Layer 5 of a small transformer language model trained on English Wikipedia (8 layers, counted from 0, width 96).
A neuron adds its activation times its output weights to the MLP's output. To switch it off is to set its activation to zero at one token and run the rest of the model.

Output weights of the MLP neurons that the questions are about. A number n stands for n times 0.0048.
n10: -20 -1 5 -30 -19 -13 -29 -3 -38 -2 14 -1 18 -10 -3 33 11 -55 -3 -33 12 -8 27 10 -9 -26 3 19 -33 13 -9 1 -2 11 -10 -10 -22 -12 5 -58 25 15 -45 -20 -38 5 -4 -9 36 14 -24 -13 3 -14 60 10 8 -2 14 49 -34 -15 -5 -6 -22 9 -1 -14 38 47 -20 7 19 -9 22 -16 -10 -27 -15 30 -10 12 -1 3 -23 -6 5 1 -12 -63 5 -6 19 -18 -12 5
n57: -7 -24 16 -21 -8 -3 -6 2 4 -17 -17 2 -11 15 -5 -6 -10 50 -70 -14 -2 10 7 53 15 -6 50 -1 -2 3 4 3 12 7 14 -2 -8 2 -29 -16 2 -20 -7 51 -1 12 9 -3 2 24 -4 17 4 13 -33 8 -36 -14 33 -36 15 3 9 34 0 -30 17 -4 -11 -18 -17 -17 -13 2 -4 24 -3 43 -32 6 0 42 -21 -15 -12 -12 2 12 -18 22 -21 12 19 3 4 -23
n62: 1 8 11 10 70 -28 -21 22 -14 1 13 49 -37 -45 26 25 -7 18 4 6 24 8 40 32 -6 30 25 -61 -28 -22 2 -30 23 11 6 -30 33 -6 15 -56 3 17 -18 4 -6 -4 11 6 -18 2 10 8 -21 8 -52 53 8 6 17 -35 62 8 -17 3 38 35 -3 -6 -6 -38 14 6 25 -4 13 35 62 34 0 10 1 7 -22 -19 -2 -14 -15 42 -22 -41 -32 -56 0 51 -20 -3
n78: -7 -72 -10 -26 -8 -12 -23 1 -3 41 -17 16 10 -8 -15 20 -25 -34 -20 -25 -18 -8 -10 40 28 -26 -3 -7 -6 -13 -11 10 16 -1 -15 3 -8 36 -27 38 -4 25 31 24 -13 29 15 -10 -2 -6 -6 -32 -13 16 1 -7 8 37 -57 -6 -6 -23 14 13 -21 -24 -10 -7 52 -35 -23 20 -20 22 1 2 17 43 56 -5 37 28 -11 -4 -1 -39 -42 -11 13 -29 17 -9 -1 -12 21 28
n83: 24 22 -2 13 -34 -5 5 -3 25 16 17 -4 -4 -14 5 16 1 19 -6 71 -8 19 8 -38 8 -16 -3 16 -4 4 -2 43 3 -36 10 -15 8 -28 30 33 -10 46 16 32 12 24 11 2 7 -26 -4 -28 20 -78 29 -5 -2 -16 42 47 0 12 13 -1 25 21 27 23 24 -4 -20 18 -36 -28 7 -10 12 15 15 -9 13 -10 28 -28 -3 36 -27 22 -65 -13 26 2 27 -1 -12 -32
n92: -14 17 -36 15 14 3 -15 -67 -7 2 4 17 3 8 -11 6 -14 -38 35 41 -7 -28 1 -15 2 6 -23 -8 26 6 -4 2 -3 4 -20 9 -9 1 2 -13 22 1 34 -30 32 -37 24 -7 12 -42 23 -19 13 -24 32 -8 20 18 8 15 2 4 -6 -18 0 19 2 -15 -4 39 -2 5 24 -2 5 6 -4 17 10 10 -25 -77 20 34 10 7 -25 -4 -25 22 8 -4 -1 -34 -1 -16
n119: -12 20 -10 -1 5 -1 30 -4 -22 -11 34 2 33 -14 43 6 15 22 9 -32 5 -32 6 -16 38 -4 57 -4 -24 -80 10 2 -15 43 19 4 -3 13 24 28 14 -29 -1 31 27 -35 -4 4 11 -23 21 53 21 -2 4 34 23 -20 2 5 -1 -46 -10 -29 -1 -20 3 -19 24 13 6 -19 9 -22 20 17 -6 -18 9 -10 31 -40 13 -4 -39 -17 1 -4 -29 -19 52 -43 -15 55 -30 3
n170: -14 24 14 26 -31 -31 -8 48 16 -36 7 1 13 26 -2 31 4 -29 -18 -18 -7 -19 -19 14 47 -7 9 -5 8 46 -33 29 -7 30 13 -20 -28 1 -1 -10 -1 -31 -38 11 6 51 9 9 -11 30 17 12 7 4 -11 -8 12 18 26 -11 17 -35 29 37 -1 -19 4 10 -10 28 1 -25 5 -9 -1 8 4 8 -81 2 4 -34 -10 -3 13 12 29 31 -22 -5 -13 -6 -8 -18 29 -30
n173: 26 -28 -50 26 3 4 -48 -16 -9 -2 -13 -12 24 10 -17 -6 -46 -10 25 43 32 -20 -42 -17 9 32 5 -16 46 26 -41 30 -46 -1 17 15 2 19 -12 -25 5 -20 -4 5 -8 21 29 -1 24 -20 9 -13 31 0 -10 -38 -3 -48 18 -20 -6 39 -9 40 1 -4 31 -17 10 17 -5 -10 60 -23 6 3 -4 -9 -4 10 -22 -5 9 35 20 -23 -10 -4 -23 38 -29 0 22 0 32 -34
n177: -4 -12 29 -6 -13 -7 2 23 7 -28 14 -9 -12 14 2 -12 -20 71 -60 -3 -17 4 -21 12 17 2 44 -4 -31 27 6 -8 -11 -3 -3 5 -38 6 -20 2 -3 -43 -5 0 -4 13 -17 14 -28 10 -22 8 -7 6 -18 5 -24 -27 -20 -17 2 -6 -7 56 17 -4 -16 9 -12 -6 5 3 -9 -3 1 17 27 29 -15 -24 -4 95 -28 7 20 1 23 1 11 -15 -18 8 6 7 21 2
n184: 12 14 -1 12 -21 3 -17 25 -6 -33 4 -11 34 -3 6 25 2 1 -11 36 4 -13 9 9 -14 -5 3 3 26 -19 12 -40 -25 -9 -17 10 31 -9 44 27 -39 -11 8 1 -14 1 -2 20 -15 -12 37 48 -4 -5 -13 1 3 3 -5 -1 -22 1 -35 -10 22 12 -16 16 -10 -6 0 21 29 -20 18 14 -7 38 9 9 -1 -64 19 4 23 55 6 -13 -48 -47 15 2 -29 -28 -9 10
n198: 4 -2 -12 32 -5 -6 -27 -44 20 26 40 9 6 32 -18 -25 29 -25 1 54 -38 2 -15 -18 6 28 -18 -3 -14 -25 -5 14 13 5 -13 -24 -31 23 26 18 32 29 6 6 20 -28 34 8 -8 -40 17 6 7 -4 53 -42 -12 5 -20 15 -30 24 -1 32 -22 -24 -4 -28 6 32 13 -19 17 1 29 7 65 -5 5 23 -20 -8 -7 -14 -5 -16 -19 9 10 -25 -11 2 -20 10 -5 11
n239: 17 -10 15 -1 23 -57 54 9 17 47 9 2 -26 27 43 -8 46 57 -7 -30 30 -9 28 -15 -13 -34 4 1 25 -49 -13 0 54 27 5 -5 -2 -30 6 -15 -2 -1 -22 23 11 -3 28 2 -4 8 -15 21 -29 4 -6 -3 3 -26 15 19 -21 -43 14 0 -14 13 -1 31 -3 15 41 40 -14 -38 3 -33 5 -3 21 9 21 -7 -14 -10 4 -25 9 -44 7 -25 4 -1 12 5 20 7
n244: -19 20 30 5 -19 -7 -3 -3 -25 1 15 -17 1 -17 -9 -26 -8 13 22 22 9 10 38 2 36 6 32 -23 -29 -17 -27 -62 -16 25 -15 -10 14 -7 -15 21 -27 18 26 33 -26 -1 13 33 -13 -6 30 0 -31 -12 31 -14 -36 -4 21 -42 -10 -5 1 33 -5 10 8 8 8 -26 -15 -9 -65 -2 -24 20 20 -19 3 11 -9 -2 -21 31 10 37 31 -1 31 -38 27 -51 32 -31 7 -25
n245: -18 48 -10 -19 10 3 -7 -1 9 -17 -16 18 -4 -20 2 -16 7 -59 -34 22 -11 5 -9 -4 -25 88 -14 19 -6 22 10 -35 23 -37 -14 -7 11 26 6 6 -2 11 15 -72 -31 9 -6 -32 15 5 1 -2 4 -18 -19 -19 9 -8 13 -11 -1 -6 22 6 17 3 -64 6 -4 -3 -4 7 4 -1 -30 -8 4 25 -17 6 2 -14 45 22 23 -16 1 -2 -36 -37 -39 13 39 -24 -3 18
n365: -12 7 41 27 26 -10 -21 3 12 26 -26 10 -19 -18 -6 -13 -9 5 8 -10 -5 -29 7 -25 -9 26 24 -33 20 12 -6 -8 40 -31 20 -1 19 8 -11 3 10 33 -37 -17 -13 10 16 -32 10 62 -9 14 -38 2 -59 15 3 -13 24 -30 28 -25 26 -18 85 1 12 27 -13 -4 5 1 7 -41 13 -37 -34 -5 5 -35 4 14 13 1 -10 14 45 -2 -18 12 -33 -24 17 19 -29 -27

Each question names a token from some text and the token that comes next. It shows the activations a of the neurons there, in the order above. A number n stands for n times 0.099.

Then comes g, the gradient of the next token's log-probability with respect to the MLP's output, scaled to length 1. A neuron's effect is roughly proportional to its activation times (output weights . g). A number n stands for n times 0.005.

" driver", then " of"
a: 0 -5 1 0 -2 2 0 -1 1 -1 5 1 0 1 0 0
g: -15 12 -12 -17 -10 46 5 -19 11 -8 -2 -22 -5 -45 -5 15 -2 1 -6 -3 -13 14 -10 -9 1 8 14 -32 -16 9 -42 -21 -17 34 13 9 -11 15 15 17 7 0 20 -6 19 16 -19 12 -13 31 27 9 -7 -42 32 -17 0 -16 11 5 -14 -8 -4 13 52 22 -9 10 -8 11 -8 41 -10 50 17 15 45 -1 -13 19 -31 -1 9 28 57 2 20 -6 4 -32 -8 -17 -10 -8 35 -10
Which neuron, switched off, lowers the next token's probability most? n184

"=", then "="
a: -48 -9 0 0 2 0 -1 0 0 1 0 4 -1 6 -1 -1
g: 26 4 14 9 -11 -30 28 -1 5 28 8 12 23 12 34 -11 18 15 -7 16 -3 3 -29 53 -10 22 -12 -14 24 4 28 1 -26 -17 5 -21 3 14 3 -7 10 14 9 16 2 -39 -14 23 25 -11 3 18 -7 -7 1 0 22 -25 16 -64 15 -6 -21 -24 -50 23 -26 -16 -3 43 -16 2 0 38 -5 34 -29 27 -5 9 -1 -9 13 9 -19 3 35 -18 -35 8 4 0 7 2 32 1
Which neuron, switched off, lowers the next token's probability most? n10

"s", then " A"
a: 0 0 -1 0 4 0 0 0 0 1 -2 0 1 1 0 -2
g: 8 -7 19 2 -3 -25 23 25 2 32 -29 -34 29 -4 -27 -29 -12 -19 10 13 -43 -20 -11 5 29 0 3 6 -23 -15 26 -6 10 47 -8 1 -21 1 -18 38 25 6 15 28 0 -29 -6 -32 -2 12 -31 19 11 22 -35 -12 15 -16 20 -10 20 -11 -2 -22 -6 -52 14 -8 5 13 14 10 -56 -30 -4 -1 6 6 3 -10 1 -16 -5 15 -29 18 -11 -17 40 -13 -4 12 -21 10 18 20
Which neuron, switched off, raises the next token's probability most? n83

".", then " R"
a: 1 -1 1 0 0 0 2 -5 -1 2 0 -2 1 -1 1 0
g: 3 -8 27 7 -11 -24 22 25 -14 10 15 10 -14 10 -10 7 -4 -9 -21 21 -13 47 -11 18 -19 -30 17 -22 -22 31 -33 29 2 6 -62 -4 19 -5 -12 3 3 3 28 24 -13 -18 -3 -24 4 63 14 24 -7 30 -22 -28 4 -6 22 -15 -6 23 -1 5 -17 -26 -4 -4 -11 -7 25 9 34 -49 48 13 19 3 -2 -4 18 -10 -26 -7 -21 16 25 -6 16 2 1 -4 -27 6 -6 6
Which neuron, switched off, raises the next token's probability most? n170

" P", then "."
a: -6 -31 0 0 3 0 1 -7 0 -46 0 1 3 0 -1 0
g: -6 28 -20 -4 -16 -48 -32 39 -25 26 47 4 -14 -21 37 16 9 -2 -9 -13 2 -6 2 4 -19 7 5 -20 66 -11 22 -33 -26 16 2 -16 2 3 -26 -12 4 -4 -4 17 40 -12 2 6 -10 6 6 -22 7 -32 10 -7 8 -32 -3 5 0 7 -20 -8 22 12 -15 12 -18 18 19 -30 -23 -43 16 -5 -39 5 2 8 -18 -7 -4 -29 11 30 12 29 -26 -27 -14 9 -20 3 18 4
Which two neurons, each switched off alone, lower its probability most, in order? n57, n177

" |", then " 1"
a: -2 0 1 -1 -1 -5 2 1 2 0 0 -6 0 0 -31 0
g: 10 4 -8 -49 -14 -52 14 -23 -19 8 22 4 7 15 24 2 -17 -2 4 -4 12 -2 0 24 30 -12 22 17 -13 -27 -24 5 -18 34 20 9 9 9 -5 23 14 9 24 21 -6 -2 20 -34 -39 -18 -7 11 8 -8 8 -33 0 3 -5 9 -21 17 -16 28 4 -44 4 -2 1 40 -16 24 54 -7 -7 -8 -23 21 10 7 10 -2 1 68 -2 15 -28 -13 -7 33 -6 0 15 -9 31 -1
Which neuron, switched off, lowers the next token's probability most? n245

".", then " In"
a: -1 -1 -1 -1 -2 -2 1 0 -1 0 0 0 5 -1 -1 0
g: -36 3 -17 39 30 -5 12 -27 -3 47 -16 41 -23 -9 27 -3 -13 0 23 -9 -5 -9 -3 -24 -36 8 -10 28 8 -25 20 19 10 -13 -28 -6 -23 4 -9 17 -9 -10 -2 -14 1 -20 6 37 -31 15 2 -1 -16 29 2 14 -5 2 -8 0 29 -9 -11 9 5 47 -51 -12 10 -10 -25 13 0 -18 -26 -62 -22 -22 14 2 3 -1 0 -13 -4 -14 6 21 -9 10 7 4 21 -15 51 11
Which neuron, switched off, lowers the next token's probability most? n239

"ate", then ","
a: -3 2 0 -2 7 2 0 0 -4 0 13 0 14 1 0 0
g: -10 42 -14 -19 -15 -53 -11 13 11 7 2 5 3 51 -19 -17 28 5 10 -13 7 10 28 -8 -17 0 1 7 29 -31 10 29 -1 -3 -38 3 35 -9 1 4 -10 -2 -1 26 14 -1 4 -23 -37 -56 -7 -3 -9 19 -10 2 -12 -16 -16 1 4 -15 2 7 13 34 -15 -3 -2 -20 -18 -9 -5 -40 -1 -1 -12 1 23 9 51 11 -12 3 -56 -1 -12 13 -5 42 36 -16 14 17 -5 -20
Which two neurons, each switched off alone, lower its probability most, in order? n239, n83

"in", then "usa"
a: 1 -1 -1 0 0 0 8 1 0 -3 1 -2 0 0 1 2
g: -18 5 -54 -36 -13 -22 -22 -16 11 -10 -2 -5 -20 14 -3 -2 -23 1 4 -11 34 -11 -4 40 -1 5 -34 48 14 -14 -7 -18 -18 -3 -12 -13 9 -11 11 -20 -13 6 -4 5 11 22 1 -2 -8 -10 5 -2 -2 -21 58 -24 -2 -13 -13 24 -13 -14 -50 -21 -30 23 -18 -4 18 7 -17 26 15 -7 -22 -39 -14 8 6 -3 -28 1 -3 6 41 3 -16 6 -38 47 -8 6 -39 -23 9 -2
Which neuron, switched off, raises the next token's probability most? n119

" |", then " 5th"
a: 3 0 -1 -3 2 -10 1 0 -1 0 0 -5 -1 0 -85 -1
g: 22 -10 -22 6 2 14 -11 0 16 15 -52 34 -16 31 -15 13 -3 10 -4 27 -7 0 17 27 2 -10 -7 -4 2 13 -21 29 15 33 -14 42 -48 25 -21 18 31 22 -39 -3 -18 4 3 -33 14 -25 12 -23 -1 16 -11 8 -15 -7 18 -24 6 -19 -3 -19 68 21 -8 30 15 -41 12 -7 -11 15 27 18 -5 16 10 27 -6 4 -1 1 -24 10 21 -11 28 7 -15 -8 -21 -19 -1 -9
Which neuron, switched off, lowers the next token's probability most? n245

"am", then "uth"
a: -2 -1 0 0 -2 1 0 1 0 0 -1 9 0 1 0 1
g: 16 23 -21 0 -6 11 4 44 16 2 -10 59 -43 -32 -7 0 -20 -7 1 2 -4 24 36 12 16 7 8 58 25 -9 11 -3 27 -10 17 -8 -8 -10 3 -25 -21 -2 -2 -32 3 20 11 -6 -9 3 6 -20 14 -38 5 -5 -14 14 17 -23 1 16 -17 -4 -5 -5 10 2 3 -22 -4 -14 6 43 6 6 -1 -22 -23 -4 19 4 -44 -47 35 -19 9 -33 -5 8 -27 -6 31 -30 -20 25
Which neuron, switched off, raises the next token's probability most? n198

" which", then " have"
a: -1 0 -2 -1 13 -1 -1 0 -11 0 26 0 -1 2 -1 0
g: 33 -7 -51 4 -6 -13 9 10 -27 16 25 -11 -7 15 13 -26 -6 2 13 11 4 27 -29 -18 28 39 -27 -7 23 -8 41 17 -37 5 24 -41 5 -36 16 23 -12 -5 -5 14 -11 16 5 -12 -18 -24 -26 8 18 -11 7 -22 14 -3 -25 -1 -33 11 -8 19 -60 -6 -10 -8 -2 -22 -17 21 2 6 -2 58 0 0 -16 29 11 6 -13 -5 -9 8 12 -5 -5 19 -10 7 41 -1 28 9
Which neuron, switched off, lowers the next token's probability most? n83

".", then " However"
a: 0 0 0 0 -2 1 2 0 -7 0 1 1 4 0 -1 0
g: -9 50 -26 -34 -3 4 3 -1 -37 -16 -11 12 -20 -15 29 1 31 13 2 -7 27 8 10 -2 -4 -2 35 -15 -4 -13 12 8 25 -22 -38 -6 16 -21 24 7 3 -2 8 -17 11 -28 16 51 24 20 -1 24 5 1 23 -8 -1 -5 20 -12 4 35 5 13 65 33 -53 10 -3 -16 26 18 -5 -12 -32 -27 -3 -18 -27 -14 34 14 -20 -9 5 -8 9 -8 -14 7 0 -7 17 -12 16 16
Which two neurons, each switched off alone, lower its probability most, in order? n173, n239

" artist", then "e"
a: -1 -14 0 -1 -1 1 0 -1 1 0 -2 0 2 1 -1 2
g: 9 30 2 22 8 0 23 -16 16 3 -50 -3 15 13 5 -11 9 -14 3 -2 -6 -9 5 13 13 0 -35 4 -5 -28 21 7 -12 -18 -28 20 -37 1 -4 8 7 10 10 -18 -33 2 12 14 -18 8 -34 -6 -4 34 41 -31 5 8 -26 -11 11 -15 -2 10 -85 23 -46 -2 12 5 0 -27 8 -18 6 -7 29 11 20 14 -12 -14 -2 -17 17 -4 -16 -46 28 17 -10 19 12 -13 -17 32
Which neuron, switched off, raises the next token's probability most? n365

" form", then "ulation"
a: 0 -10 0 -1 -2 0 0 0 2 0 0 1 1 2 1 1
g: 5 -9 -44 2 10 -11 2 -11 7 25 -5 -5 -42 1 -11 -10 -7 4 -5 1 18 10 0 20 -16 11 -19 47 -32 17 7 6 -14 -3 -11 -5 -2 -5 -33 4 -15 19 9 -61 -5 21 26 29 -15 -3 17 -39 16 6 30 7 2 5 -30 15 9 7 -14 -13 -51 -23 -22 -6 27 24 -5 -47 -7 -16 -22 8 9 -28 -10 -5 31 -7 14 3 57 3 6 14 -11 20 -8 -8 16 -32 -35 -3
Which neuron, switched off, lowers the next token's probability most? n57

"\"", then " |"
a: 0 -3 0 0 12 2 0 0 -1 0 18 2 -1 0 -1 0
g: 4 -23 7 38 -7 -32 -25 -5 11 2 2 40 23 -23 -7 9 -3 -2 -4 20 -3 -22 -15 1 -13 -48 -33 4 -48 3 13 3 -7 -13 -10 -6 -9 17 6 22 -7 15 32 18 2 26 -8 -80 9 -11 -12 -10 -17 2 -7 -2 -18 -23 10 -6 6 -6 17 18 26 -5 -38 -12 4 35 3 5 -4 8 -16 -32 5 -32 -45 -13 -6 4 7 6 16 -4 6 -13 -19 -35 -15 -1 47 -28 -11 -13
Which neuron, switched off, lowers the next token's probability most? n83

")", then " Ram"
a: 0 -2 0 1 17 0 0 -3 0 -1 -1 36 -2 0 1 0
g: -16 -9 -13 4 -19 1 1 15 5 13 -14 31 11 -1 8 -2 -39 -6 -1 17 -22 3 -5 8 5 -10 10 12 -36 5 -38 6 1 17 -43 -14 -53 -2 16 13 -29 30 -30 -3 -31 19 20 -8 -1 -14 -18 5 23 -4 -11 9 0 30 -10 -49 28 34 31 17 9 -23 -14 14 -21 -31 15 -49 -18 19 -15 -34 16 32 24 16 13 -3 -16 8 -3 1 -10 31 26 -1 -43 -15 -18 8 2 -8
Which neuron, switched off, lowers the next token's probability most? n198

"aka", then "si"
a: 0 -9 0 -3 -1 1 0 1 0 0 4 26 0 0 0 3
g: 25 22 3 -3 -21 25 19 1 -15 -32 -28 11 6 4 -3 6 46 2 -15 -26 33 -12 16 26 -20 -11 -19 14 9 25 -53 -18 -17 -11 -23 -26 -20 32 -6 -19 -14 -13 17 -36 -31 39 13 6 -5 14 -13 26 -19 8 9 17 9 40 15 13 2 17 -5 3 -26 15 -13 -10 18 6 -18 -22 -13 -52 -28 -15 13 -7 10 -8 -15 1 15 45 46 -18 -12 -18 18 8 -6 15 7 -5 3 12
Which neuron, switched off, raises the next token's probability most? n198

" by", then " winning"
a: 1 0 0 0 0 1 0 0 0 2 1 1 -1 -1 -1 0
g: 26 -10 -48 -11 6 4 11 -13 -12 -9 -26 -3 31 1 -8 -11 -22 -1 22 -10 10 -37 -14 7 -9 16 19 -27 3 -10 18 21 -3 13 -5 23 9 9 12 -8 3 5 -19 -27 -1 -4 13 40 -10 -18 -20 -22 -39 6 -31 17 -1 20 3 4 9 25 25 18 76 63 4 32 -6 29 -7 -14 18 -10 6 -38 -10 -16 5 -5 -12 -3 14 6 -1 -30 5 -26 -13 19 8 -5 7 -22 -36 18
Which neuron, switched off, raises the next token's probability most? n177

" Sara", then "s"
a: 0 -43 0 -2 -1 0 0 -22 0 -34 1 5 0 0 1 3
g: 20 -15 -1 5 -8 -10 -9 -7 -5 12 -18 -18 14 7 -9 -8 6 5 1 6 23 -19 4 23 -7 -36 -5 12 12 -18 -37 -22 13 4 -19 5 -15 22 5 77 13 30 16 -1 -21 9 14 41 17 8 8 27 -24 47 -46 3 -11 7 9 -36 -48 -6 -29 -6 -40 -31 11 -16 2 -4 -14 -13 18 -9 11 1 -53 1 8 24 -5 -7 4 33 16 10 -16 1 -1 -22 14 23 4 -8 2 7
Which neuron, switched off, lowers the next token's probability most? n177

" with", then " fer"
a: -1 -5 0 0 1 1 0 0 0 2 0 1 0 2 0 0
g: 19 5 -10 4 -59 24 -17 -13 14 -14 -7 -3 13 -13 2 11 14 1 -9 -15 0 63 26 9 48 -10 -7 6 -5 7 20 16 -1 15 21 -4 52 -5 -17 -13 22 -25 27 -20 -14 -24 19 47 5 -17 2 25 -19 3 -30 -26 -14 -5 20 43 -4 -16 18 12 -57 10 16 -4 -13 -18 -8 -16 -3 -17 -13 -8 13 -17 16 -6 12 0 -18 -1 10 7 1 19 -31 0 5 5 -9 -30 28 26
Which neuron, switched off, raises the next token's probability most? n57

" (", then "PS"
a: 2 0 -2 -6 -1 1 0 -22 0 0 0 0 1 -3 41 0
g: -20 1 13 -19 19 1 -11 8 9 6 -21 -34 -7 36 -6 -6 -26 6 4 1 35 39 -4 -6 17 -5 -6 45 8 -21 47 13 -1 43 16 1 -12 -22 -1 -21 -18 10 37 -9 -3 -6 19 -6 3 3 9 -15 -13 -24 -31 21 1 35 13 -27 20 28 -25 -3 -3 -9 0 -25 16 14 -11 50 -6 -21 2 -63 -2 -11 6 -2 16 2 -9 2 44 -25 20 -8 28 20 -15 -15 29 9 9 -21
Which neuron, switched off, lowers the next token's probability most? n170

" of", then " the"
a: 0 1 -1 45 -1 0 -2 0 -1 1 -1 0 1 -1 0 1
g: -17 3 0 6 -5 -1 18 25 -12 -5 22 34 -27 -8 31 -8 74 -12 -16 0 -30 -16 -27 3 8 26 0 -20 13 -12 -27 28 -7 -17 12 0 -17 -14 -3 -26 13 12 -9 4 32 -34 6 -12 3 -1 8 17 23 -8 13 -18 31 11 8 -7 -3 0 -2 -11 11 31 -11 -13 30 -27 -3 25 -6 35 -6 -9 -7 -39 28 52 24 -9 25 29 -16 26 -13 -7 16 -22 14 26 -42 3 -14 -14
Which neuron, switched off, raises the next token's probability most? n78

" the", then " place"
a: 1 2 -5 -1 0 0 1 0 0 0 -1 0 -2 1 -2 -2
g: -4 10 -50 -30 17 -10 -10 -19 23 18 11 31 2 32 3 8 -19 1 -2 0 39 1 -9 17 -17 2 -1 -2 -14 33 -12 25 2 21 1 -1 34 -3 1 24 38 6 15 14 26 4 -13 20 22 -9 -23 -22 22 -14 18 -36 7 16 10 17 0 -27 -3 -20 49 -34 -7 1 -12 -32 -7 9 41 -6 -16 14 -20 27 -18 40 12 10 -10 -44 30 -11 13 -25 2 -9 -9 31 15 -36 6 -6
Which neuron, switched off, lowers the next token's probability most? n62

" application", then " methods"
a: 0 -11 0 -1 -3 0 0 0 0 -2 10 -1 0 -1 0 0
g: 1 10 2 -2 10 4 -1 -16 -12 39 -6 31 -11 -26 12 12 0 -13 1 9 6 16 9 -10 4 43 5 13 -30 27 30 -6 1 10 -8 -25 5 -42 -3 -20 12 17 -14 -15 -33 -29 -4 -16 -9 13 18 -26 12 -43 26 21 6 -52 4 17 40 28 6 -14 7 38 10 23 -8 -3 7 11 -17 7 -1 -12 21 24 -14 -23 44 -8 19 -64 12 1 4 -7 -9 -4 27 -32 28 9 -14 -10
Which neuron, switched off, lowers the next token's probability most? n57

" &", then " group"
a: 4 -2 -1 24 1 -2 0 -5 -1 2 0 -1 -5 3 -4 -3
g: -18 -31 -25 5 29 -13 -14 -4 11 8 -29 -13 -12 13 -23 -9 -7 -7 -2 10 15 14 -9 14 10 -1 4 13 35 -20 -26 -6 -10 8 27 2 -23 23 -8 47 -2 17 39 19 16 -12 4 43 -19 -10 8 24 13 -40 -8 20 -9 -18 27 44 -6 7 -11 -35 -7 -4 -16 12 8 0 -1 3 18 36 29 -6 44 66 22 -20 5 3 0 -35 -24 1 5 -22 -10 36 12 14 8 20 5 -3
Which neuron, switched off, raises the next token's probability most? n10

" to", then " kill"
a: -1 0 -2 1 -1 1 -12 0 0 1 0 1 -1 -1 0 1
g: 21 18 -8 -1 -24 22 -12 20 6 6 38 31 18 -8 26 -23 -42 -3 1 -12 -4 6 -29 20 10 -15 7 -16 4 -36 -11 22 2 11 1 11 8 -11 7 12 -8 9 -33 -9 25 -18 -14 8 -12 -11 -1 2 -41 1 54 -15 -11 18 6 -46 31 8 38 25 14 -24 12 -8 -16 0 5 -17 -26 -29 -3 14 -11 -3 -13 -18 -18 -7 13 -20 -62 7 16 -4 -13 -15 -35 24 27 -9 -42 13
Which neuron, switched off, raises the next token's probability most? n119

" the", then " year"
a: 0 1 -5 -2 0 -2 1 0 0 -1 -1 0 2 -10 -1 -1
g: -20 12 -11 1 11 4 25 -17 3 0 31 30 27 17 22 -25 55 -9 2 -8 53 9 -30 -19 0 -33 -14 57 28 -14 8 14 -30 12 36 -1 8 3 -5 16 4 -44 28 8 13 -15 -2 2 -7 -31 28 -11 -18 -13 9 15 6 6 -42 26 -31 -4 8 2 -9 14 -18 -6 3 25 -28 -7 -5 -1 17 -28 -31 -2 -3 10 -6 -2 0 0 40 -11 11 -17 5 -10 18 -33 -19 -11 20 -13
Which neuron, switched off, lowers the next token's probability most? n62

" Mo", then "k"
a: 35 -2 0 -5 -1 0 1 1 0 -33 -1 0 0 0 0 4
g: 13 7 57 42 9 -27 3 -18 -9 35 -26 -17 -25 2 -6 -7 -12 -9 -4 5 -43 -20 -5 -26 23 6 3 -6 -18 6 10 10 36 30 7 1 -2 9 -10 -9 0 10 -36 29 4 -4 -40 13 -16 -1 -25 51 -10 -20 29 -1 17 -4 -1 3 9 7 9 -6 28 -13 -44 12 -18 -7 14 -38 33 -13 -22 -39 20 29 13 -25 4 -8 15 25 -26 15 -27 -22 -20 2 -10 -3 -13 -10 3 11
Which neuron, switched off, raises the next token's probability most? n10

"ective", then " Go"
a: 0 1 0 -2 0 15 0 1 -1 -37 4 0 1 0 1 0
g: -15 -10 22 24 -11 -8 44 -25 18 -2 15 -3 9 -27 -2 24 -3 0 -1 -16 -32 -23 -7 -25 -11 -1 -1 17 -10 11 37 35 -2 42 -14 37 -1 -33 -4 -30 -24 53 20 15 -4 3 5 -14 -21 2 -13 10 32 12 -10 23 -10 36 30 -23 -12 27 20 12 -30 -29 8 -16 -19 19 -2 -39 7 8 -5 -16 3 -6 2 36 4 9 -3 -34 -41 8 -12 -3 23 -34 -25 8 12 6 -7 1
Which neuron, switched off, lowers the next token's probability most? n177

" Che", then "y"
a: 14 -11 0 -3 -1 0 0 -8 0 -9 6 3 -2 0 -4 -49
g: 3 5 47 0 6 -41 29 27 10 3 -17 35 7 -15 9 9 17 3 4 8 37 -1 -15 13 9 2 -1 51 23 2 18 1 -14 2 9 -13 -25 3 17 13 11 0 -37 -7 5 6 0 34 9 -2 50 -14 -17 46 9 -9 -8 55 -16 16 -19 5 4 32 -33 2 -17 -1 -3 -2 -16 9 -14 40 -3 -12 -9 19 3 8 -7 0 -3 -10 -46 -19 32 -8 -32 -14 32 11 -27 -33 -12 2
Which neuron, switched off, lowers the next token's probability most? n365

" Som", then "u"
a: 5 -31 0 -1 0 10 0 -15 1 -5 0 5 2 -2 0 0
g: 18 -8 12 -15 31 -17 28 3 -15 8 9 2 -18 21 2 0 -22 -21 4 14 -3 -39 7 5 7 1 -7 15 -4 -46 -8 32 26 -10 35 -23 11 -3 -19 36 -7 -18 7 21 16 16 -38 -27 -1 25 8 -8 0 7 10 -9 -7 -37 -6 -9 -20 -20 -26 -11 41 -38 9 -35 -18 3 -6 -22 36 61 15 -18 30 25 -12 -23 28 -15 -9 1 28 0 10 1 -17 21 -7 30 -23 -2 22 -5
Which neuron, switched off, raises the next token's probability most? n57

",", then " and"
a: 0 0 -1 -1 -1 2 -2 0 0 1 -1 1 -1 -1 0 2
g: 18 17 2 4 -2 9 17 -6 17 2 10 -4 8 13 19 -26 8 9 4 -1 24 4 7 -28 -5 7 5 -12 14 -28 -22 -14 -47 -16 16 -18 22 8 39 2 12 7 -2 6 0 -20 -13 -10 5 -16 -12 21 43 -5 -16 13 8 -45 -11 -23 20 -11 16 11 25 47 33 -2 6 33 7 26 11 9 11 -47 -10 -42 28 59 -33 -8 -10 19 13 15 -21 -26 -31 -8 -23 -8 -22 15 17 -26
Which neuron, switched off, lowers the next token's probability most? n78

" C", then "ens"
a: -3 -4 -1 -4 0 -1 0 0 -1 -43 -1 2 0 0 1 2
g: 7 2 -7 14 -4 37 -33 -8 -24 -33 -83 22 -6 14 -27 -2 -12 -3 0 12 -9 15 -43 -17 -8 -2 7 -4 18 13 -1 21 4 -30 -25 4 23 9 11 -10 12 -40 -15 17 -27 15 17 -5 -13 -23 -9 34 -12 7 25 14 -12 25 14 -10 3 -8 -25 -2 -29 -20 -24 19 5 10 -15 29 2 9 -3 24 -2 -10 45 35 -1 -5 -9 -1 21 11 -15 11 7 16 43 0 -11 -32 -32 -5
Which neuron, switched off, lowers the next token's probability most? n177